Layer 12 of a small transformer language model trained on English Wikipedia (15 layers, counted from 0, width 96). Numbers have three digits each and are written without spaces.
Take only the direct path to the model's output, skipping the later layers: a vector added to the residual stream pushes a token's score in proportion to its dot product with that token's output vector.

Output vectors of the tokens that the questions are about. A number n stands for (n - 500) times 0.0035.
" Oklahoma": 503448413682557675693350456657572485507452459622619449584607653521590542311492631410446491470429475588418453549441554508539370324459487500511526264486555565523442473392356563514655469696628587381450487687628644347457603177400352416559392428533542342505429365489564511516446621442615540543
" Joseph": 487330493436479541469357472400523435541610504539522500543620477553422648367468610393434455470485562479399535365432518413471504428397390373592493555555607502612504482486602583445674443425790413412569393474543483434410478279509415548656429427652586465666571381599431505507386642492438358532
"eller": 570292516787586630674303292438609401630822569616642210656533391540417385486519794445659605677409462578531542313456423540392631328628582243480543245492523509505630581634715755525662434614588364361568594593533381202407704219403348561658537062676663368378658347563288509377231765476682495538
"BA": 601470402559312357906349590592542460472480617462497345403516484625355531417420688429309413686433488475346484541531566392781432513591352483371540683406639474707576596394391567386528486488540550276575547828587523594426686165590429603669688098681564358440515482545589503641640545567492457438
" Winter": 515506500399433456613434480562634396510402559487506434716540569552589399424454664457533357559368438524298585448511641421393465450513481447272528433532389581513376466480497565540357602415741546512638442515495484531400590228586338545631761414667583344587445303522513504519465588398509712472
" mal": 551563435574338592696547383519541427457466588505358459495577587505453612340510497589399540492454423510299462267411430327508530187628403461448419384412642528583446413447513537667434417476615500379514365474521780414449649412447549457575649236565650470531520458426563506691495560354539563667
"ak": 619647627599375441652323326601509610590399575481533393415508608552610540632653622417613368534538527439525404370668578442368345250446463420461495468475463447330365604551382613643416553590652565532709492576581452471237542226379447474577384159493478343522598465439500505418444638365540672481
"ural": 512413618587286745608089655439719680628419743808635386553500417543466722453446632134617528256649390536327529475643567528543466356435395350337390399331548449466508660317588508504540561492839654500508613569583890547468389315546527694812814090450371370376519285811648511387351660572589585534
"ental": 394560337614466706741343382417489308486277459637496496500407454384596474438228836137434535440453312557397596462507656445420416414414759277313533486481315286415555537182378549349474493515797522318504359611743455418471429320610472299596693031523525466429601508408244507481389667425610708661
" Grand": 456505471442512586521406485360524439498362594589469318627546509531468519389432587304482484706504450465465460381498586385352407500553454513453412566576487577693444493371523560514539492566663622513521576451444697537425610330535451555654468414523527358579530544571504507656587509538500620571
"ister": 647468420636359654647467434421352413429624394565552612747598517526500555495438727391464237381608457500500601350432551542398395197550450396481508415608464421665476659528598628404575605493705556537292510467653440204303514233497384694513572025452424232626583381534203506369448474496492614552
"LC": 422348532650356635880257582503503553660397447608476218389640554475455588391466491369271435536605491435195631430571417381634361555549365375423348445382403555661588588562565576490529614523472671340514448528538674508452725175565373464517464053399291322685414411530639509546301474344465472534
" fellow": 546470396525418571690314386478569510619602523546644360515388416595514547257442587545503475629680474492193660404566601446533420417521443356590286460619705475434401536471596469392452454536782640459557573517500474405290481399480459305747436329698553405625411600262311508661551645460570447571
" Pacific": 566530577479536528631292419509602365505610530498457295643642487455359302326573607296506494611428433581449516316550568553666334436423575419382551531543498431466433325411389543500457566505681492607397571681612565459399514357510390536457487384578418361524526520469447509536576628290523576531
"ional": 395555612464571511774512504440314414550512433556703556829747390538562623302365593252693573361496344789510748480519605372535377168683575471473323287559649587690566304267578474448649486488653508424672658410712596176446651289391450635765709087330419556614701469472280499591390703316513657426
"ast": 644330423613330483711289400666358496400460650396444515588550555393512620631566599252542339525631423315480558538556639364509450269541678534503525485453616329508453469828531644643569666516642418664327478678644629478528423268389450774516541171574411468557485621626530509563525558508562598447
" Championship": 429565503583465667661500522567311418523403415560527323408549533567665520280587553320513393604402392521300325447500709520424405434569395398291424626477529617659631329464497567535586549431655578578652520700487528550406725251363527483626652284695400454533543699459524505431572538476592654532
"a": 453418541347427355494428357605267617595423471381445413455539540475570459618458432434613488426563471495526454516539540456500463131500624571544525330602534372343283580340560451577534526576573479509489307530535348669459506293483569411628490304629518466636498366408557502366466514388339500566
" Douglas": 586416514436532601478158481458490444575608504578605335620500460598505634378484657451473412426481475498420616411476543498536509577655468409481473352498498487570377561384471571438498513357621478367642422486428666393378562257505353512428478389563614399477590314661505506410454568448452482640
"uka": 630464607601336534609239109606488671572478546520503461470388572686469581561486544334601412577506420516400403370416450515500511423497525420464459325482578535387438434289232681644620478591742604472396558500481555458435529113512408272531467126478400479541574552469554509430358640547590594506
" launch": 536480474498524541871391456428596546553303520525329443685426747508554662317467573539458342508521425355460431307487568440703540404583421412371404473476510556548567428404561582392648574551725366512508407663538665525403690439441502460445404278510651565536485451486452504578508613519623646462

Output weights of attention head 1. The head adds the sum of these rows, row i times number i of z. A number n stands for (n - 500) times 0.015.
o0: 631629526385605425503241362692464339112497658614452854514462567482613431725492625572491426509511477535614465506501514429417534399730536419385183354640481246345390410450586549548729522460539508533481493733440594530656617564425338506503398407820646392618657332376409535281353466425714690498
o1: 523450225439633684335550487526488546171598214581609464451428558689406560531421647377341478620624364222661444723550719280656450549482644531544516658319343657438301478531542588237559514585362401653477864492510337349462656527541525378618342382241433584407562493536371504635454323326631427626
o2: 338522434438536757498591508490634388560394316515358680563884458549400367416345403425582603497767338496568417480447469387676734468586608365447354548781648605530576334208672641332518555487410553492273449533499552469484429510345726753685635610548339356330528642357450526321525633534434460516
o3: 543639308195654281511516473510610428483773459488702477504584465539236615415554477621645301439159643608551632427736702344534510623507653593682473584684479449348556461413362474519536543569563484380540435787748398377541446531497471480564606447546374500639696414560474394403790731626321491587
o4: 417699330714542442606512571257806539522383380429382594779645447527605442437583522300531458455590499523453565380383910762451515350190548570571658484376357466551734641613424582579336621503446453783461562364524509504411583698358501452562514306663720415522549285440511574467439437482203617518
o5: 404572340552639558632514569452465549538586666743302392534540384419488321537495501278542515489397286502564483507732490493569344535452573532340614092439658730331626573494441573605631612476470714499629660620492540616409535580544605524219789526442339496549505493527620396726315460383790564446
o6: 606431366324647309486624397115425342513414804478310446167590616639281616492472423425426754658342652647786628490523344692487774305676467477464687669487406467647455569487525497336553497536533272373657399438367494588432574682717681623552540357467465669376548278377532609657485595641524509689
o7: 778584460408652707520688199638395359683621516412352382759291608497514433426458615439550521462501537394409437308610581628730443211796689343301493515429638485391306376594323465590438499346454643494490613306462633330619524546537484622563462468526738547498472459425500623642704458249350544663
o8: 473495365426552455322568355590710374236605588412341368521407325644694715333657794460435444503654418623620570452465598322649696320277488824450613511542623535596540651310628326471425536418416557556240539587537528811656522472496616611356436433608452433651303663669330535313322359597556545723
o9: 278594583400393554591672546622353404662590546703478559650641342657258525526478607387441518406581614453532536448442361320526439339285516436479270447585462671389564636390531641565604375430564451500427239589646263614450565405403353416553208403781732774546520470615399505708401583546411221448
o10: 463319577520313532783492390431460514430725510313473478600339678443373483612382518388557258513475291533470486450538476745643577397669594640571610525474527433877490369560451565268342771430644687517334331578628455393570552280593499542338428388327351487457786612367433533357448585434560356488
o11: 772485603792411451431509611469623606540610170577580403317349381560389659417579386464684490434404436472390394485336442485596690336539338424386585415552311468504497601495592545249409450664266466557229392637521460582609603392502561675562678434594497679657509242261471478372306823180681561603
o12: 320593545440443667570485437621591572712626473529369489328770372442793459612600495560558534765304433721538599404326601523424594481314450497569575310541754396281436297639634501481373360652553589482453652265666191457419631402418439374620341340488240383360443316354527430650645503555639608619
o13: 564684564449415515520578274546628453577399477464615458626643520588463529465450398689615486351450477405588535527496309683682662453447505553397498374419457604411681529453286641530537395399367265583235503658411453543770685474541449393180311522522338291337579590440627378421506299429407381551
o14: 402487413416389595368475384290515529632614514673637486421671417429699407527782869508432617606279705498415009430428487590384423440527338438640369501604443503739350592539544643628580585331399397326172426712419311320341583555459557610456564446287489506618389568377526488371612413427359575520
o15: 445643469484523737488248488284418572333548422661378355302482521316417545417669475321586517316427608520644495475334313541576730404299602640623298540520367596692512247235531277260523470457449507461831508356500567600579426523389702271423554402638680291666335472243493501482747452644595281519
o16: 499452426509483234455501292690398714689500399464600575506501668568543434445438690475391453538683267493452409559668456353386734268614411520633590395572498557378652633608336582372603471101262616281628513320451509627515384291684474578695620572431404432505568519321443509432407539621391707590
o17: 706381345375546653624436495473534636715602378614346626369323353517737527504272605493311781580411559510610646609338630480506400541466436503426657714425333516266683042477278336284596524299437510443432333660369578361621507615303525594435484342577754497225450674527653589436507686572531577472
o18: 367208225522330450487325195382487619302378469597570317476456473691730596510614579337649738527532591596519472531464440574398448597452791467164424574356393448403312435298451680519460652709660603513463405431465400794401499325614306670380456576292617385626546546470314355537497503692286503573
o19: 522303379283618630523335641307543584424679478447099315656595722597494528542374299505337451362575600283402620617598666681386366400536279731590692260651482438301370660351556597599441439338475342392438498509478483608628666371343428504523360618490446523501444499301513430266458442738490532713
o20: 193745728710383446472428440375504627375529576653449317425313515595400492463636484718440672505391393256538626589679588512669498396537429419565351510657567525438521402510563747245525451513476652621452341182409542179457679532337500608532641580384681485430447639744519499487420463603433532592
o21: 498608215774408301392708359442375611507412587653638470483594563413574615410393601431222085505400437399448633486476461459297447478425458375507524649593584520574531511689233577243656339766723345172372603495764668563690575513453593583323532523472499680534359597524389563460576334522703487414
o22: 451219469340225633514607485410572395516485592634535682505287795652512594512584698583820458223756546330651397355623620574339570501391530516721850278690486723397559343771643495457597463591390374581533534437607461528440292499458353631390599463680610262491437429385609495632614616492558377520
o23: 426493368466570493540269399583485627649428522372623631658464602229442395367565557216521705453597751590560501381539466409345340623340539407581770384649584287689447398379483572264593383655343613406296454521528591421565475766632604483396126517450663450229489247521408449485166489468456429731
o24: 609358511606700471451624404315513421613537637648359666704428526416561529522789678419590492393706499469448661551548464799824612605531215349415564676567592422216548414248537608177381438279622707322480682479569164358526432546566592296368488521341537584543557523192337439599636384498548541218
o25: 502091376438410247475373448135679524468556415200539483632646591262445340567661402523448613572568552486397412342533516400525238459372374476646281567571445768409769116727532493482567478390487465588481500301447417664790683588416488523634577342547415709643547633507603354573464346284586547646
o26: 255479852447632388671436559469393549613475472325452682458268693570610386376645473461374408592433565483381758534690560715457531412199549455511502458436652597501227396378561510524447541662561458416181720676549560712480475609466696605580572471402626656628474578589586575432675703375397433521
o27: 557465699355354564711620552528493713341274665600405307596453288446719384359534495545675620342518529436364329557463504457410617436439369596426548892477749550530536510601590388369587728435470399220710361543448365687689567457449436628660237479456316550620569542356579472704303434309532419479
o28: 539464496603431337418568501508452680505283711778559354747723348673376546548478435509566432416235621566458560475493465478367434371435461861586439643548407684407334287318418490502477535385471659539646603589550671561552429492562517468693566369164606171408582394554332562342259596411596395386
o29: 497488668640495556572578358585645610375200639427569408397821841411508631447451493344569665346325609447546262750540692413669468470480633251640361581495425347201648574501578467802454667596420573516542505641532388358551300597529631632406531307411541648522274570372540580396496475504659577482
o30: 464847470442482556412632259423488661527689518434334573485676624509540543626467432584494437455547438579557383636328720552596600690388768610385493393356432695569350459676644340457472530459409658399399254594638591587393429675382468505679516604399653393546742422490424389701520705803530630225
o31: 538544390509468568498328664480605462548454620477691274421520907605343530359638626655533379653650442496711654316551523643647588582557400531469193552688473600633431405334391323626424499456184376360537780481744321477427409497463201638648379552524587632501486408432642310485370610657615590477

Each question shows a token from some text and the vector z that the head gathered there. A number n stands for (n - 500) times 0.016.

" Th": 731395548563381631294983561513284475582382314522529292518600499506296399497452531284833277669339
Which of these tokens does it push down most? "LC"

" 12": 573603408505527607296465462451393452524530503584440491302521551553354488526462355400463468638608
Which of these tokens does it push up most? " Oklahoma"

" February": 525463415623498548422586480361430436449553574532461465498550501467486519527471552554453513493494
Which of these tokens does it push up most? " Pacific"

" Grand": 490494542480468535477535520454434428501414470486481388595536568525439553441531433429534460500574
Which of these tokens does it push up most? " Grand"

" his": 497490466497516515459501506484465514508481505448509468532526500517494509514522470479514479537547
Which two tokens does it push up most, strongest first? " Winter", "ak"

" Z": 285478536419296394299582464515442705531576484596377312404754490476398438443402361503709544499673
Which of these tokens does it push up most? "LC"

"\n": 481494490495515549464490485485483530507498504499487432526498526491504515505501462513490501504529
Which two tokens does it push up most, strongest first? "LC", "ural"

":": 451731251688631768324602707336325542449513595463543730561524455586505472331424500382351553261551
Which of these tokens does it push down most? "ional"

"ing": 495454472515458513467501516483437495460465509400484440543509504526484503520496412457498501566536
Which of these tokens does it push up most? " Winter"

"BA": 639438582555228666411641467533420592307498338466593564367292501660231539358818513498529596599534
Which two tokens does it push up most, strongest first? "ional", " mal"

"o": 476483484530478517464503495512460511473483482491496461531505532489485546501520457470512484531513
Which of these tokens does it push down most? " Championship"

"=": 528487490545476500459591458479493498496519497471485475530491511505488497452498462464552458526552
Which of these tokens does it push down most? "ental"

" coach": 520500504472512545450495476481451498490490494500537439542491549470503536494512482493512505523521
Which two tokens does it push up most, strongest first? "ural", "ak"

"re": 495490449509519538492521510507446532489522527458514481539490539486498502490503503496500522461553
Which two tokens does it push up most, strongest first? "ak", "eller"

" the": 505485479495517522447512506487458516503478503462499464550512507504493520504520453480511484527539
Which two tokens does it push up most, strongest first? " Winter", "ak"

"FI": 556441485523483645353592602392567400480498435358437365559426488565534534449538449456454585548512
Which of these tokens does it push up most? "ast"

" Africa": 467596695455396764311470471308327339467422587560532487500367585516221261486742512530483488621462
Which of these tokens does it push up most? " Championship"

"es": 491206426744589598483572500429541251234413374506467434841594560366607642677545369546590286572726
Which of these tokens does it push up most? " Douglas"

" |": 473485500480524551480499487472484541505503528508476427517503518490511506508499457523490493508532
Which of these tokens does it push up most? "LC"

" 41": 655339489292533681632485559545475380144643331451186495509552686724432545725643565466421559736754
Which of these tokens does it push up most? " launch"

" Cart": 494484505501491534472516494477468503508471490489504455525512536496479535485508459467520492509539
Which two tokens does it push up most, strongest first? "ural", " Grand"

" teams": 507575480573508558408463489496443466549500472497569402547491526430490498540490492485500489495542
Which of these tokens does it push down most? " mal"

" \"": 481477482523523531467541494470476507475513494480475486514513504470467542526514448456535451489530
Which of these tokens does it push down most? "ast"

" Championship": 498365595533322502657459369478275261496485709766567494582657503416335454409629690648462337588538
Which of these tokens does it push down most? "ister"

" Pad": 507446510542600594434614382441314500369561555539565398538462568411462604598512555521466359481410
Which of these tokens does it push down most? "ast"

" aut": 465379593501548659522382637543627470564542492445521524649488442629464575561563469434626441705550
Which of these tokens does it push down most? " fellow"

"ty": 493480477535533522473532490488483495494504497503487452519500523453467531524509470484521464486534
Which of these tokens does it push down most? "ast"

" 12th": 581575507444530317546551519341472435575423535400679471465384425606544385548590510437351577437657
Which of these tokens does it push up most? "ast"

" 9th": 610661523359540146589557477193491434697346548397787487418414358651635251625670530361292641261766
Which of these tokens does it push down most? "ural"

"right": 526514492521502534418511511467516490534486507465525490527478538477518522526491431463512477495503
Which of these tokens does it push up most? "ister"

" can": 490509483500490544455542494474485527509497503493488451531485506485508530503511456468527495505537
Which of these tokens does it push up most? "eller"

";": 471475448555482566466551525466453495455506517565547437459535598495491502511444492542468523480493
Which of these tokens does it push up most? " Douglas"

" separate": 533502556525493491445480496496506506483510542481550497500473521473415504501524456464506494560529
Which of these tokens does it push up most? "ional"

"ence": 528325482616658521591549440234239463510419480573277495737695479654349435407740576434567523582645
Which two tokens does it push up most, strongest first? " Grand", " Winter"

")": 420472513515475551406494489499452492504503517461490460506490498508479521580521393458491500541501
Which of these tokens does it push down most? "a"

"00": 495491447509520539492520511507445532492522528457513479540491539486497502490503503497500523460552
Which two tokens does it push up most, strongest first? "ak", "eller"

" zone": 503496459499515550463520499506451523507536517458518480550497523490496506496519487491526523494552
Which of these tokens does it push down most? " Joseph"

" 2nd": 500495454503521542469521516506446508491521511456505472541487536489494509496509497499504521488550
Which of these tokens does it push up most? "ak"

"a": 499244540309401602687718427536301490510607479497508387355421645552433472326704395399418398643492
Which of these tokens does it push up most? " mal"

"\n\n": 382463396475346533406530494488546500378575464527619501480335285346415415484588567499365463563669
Which two tokens does it push up most, strongest first? "BA", "LC"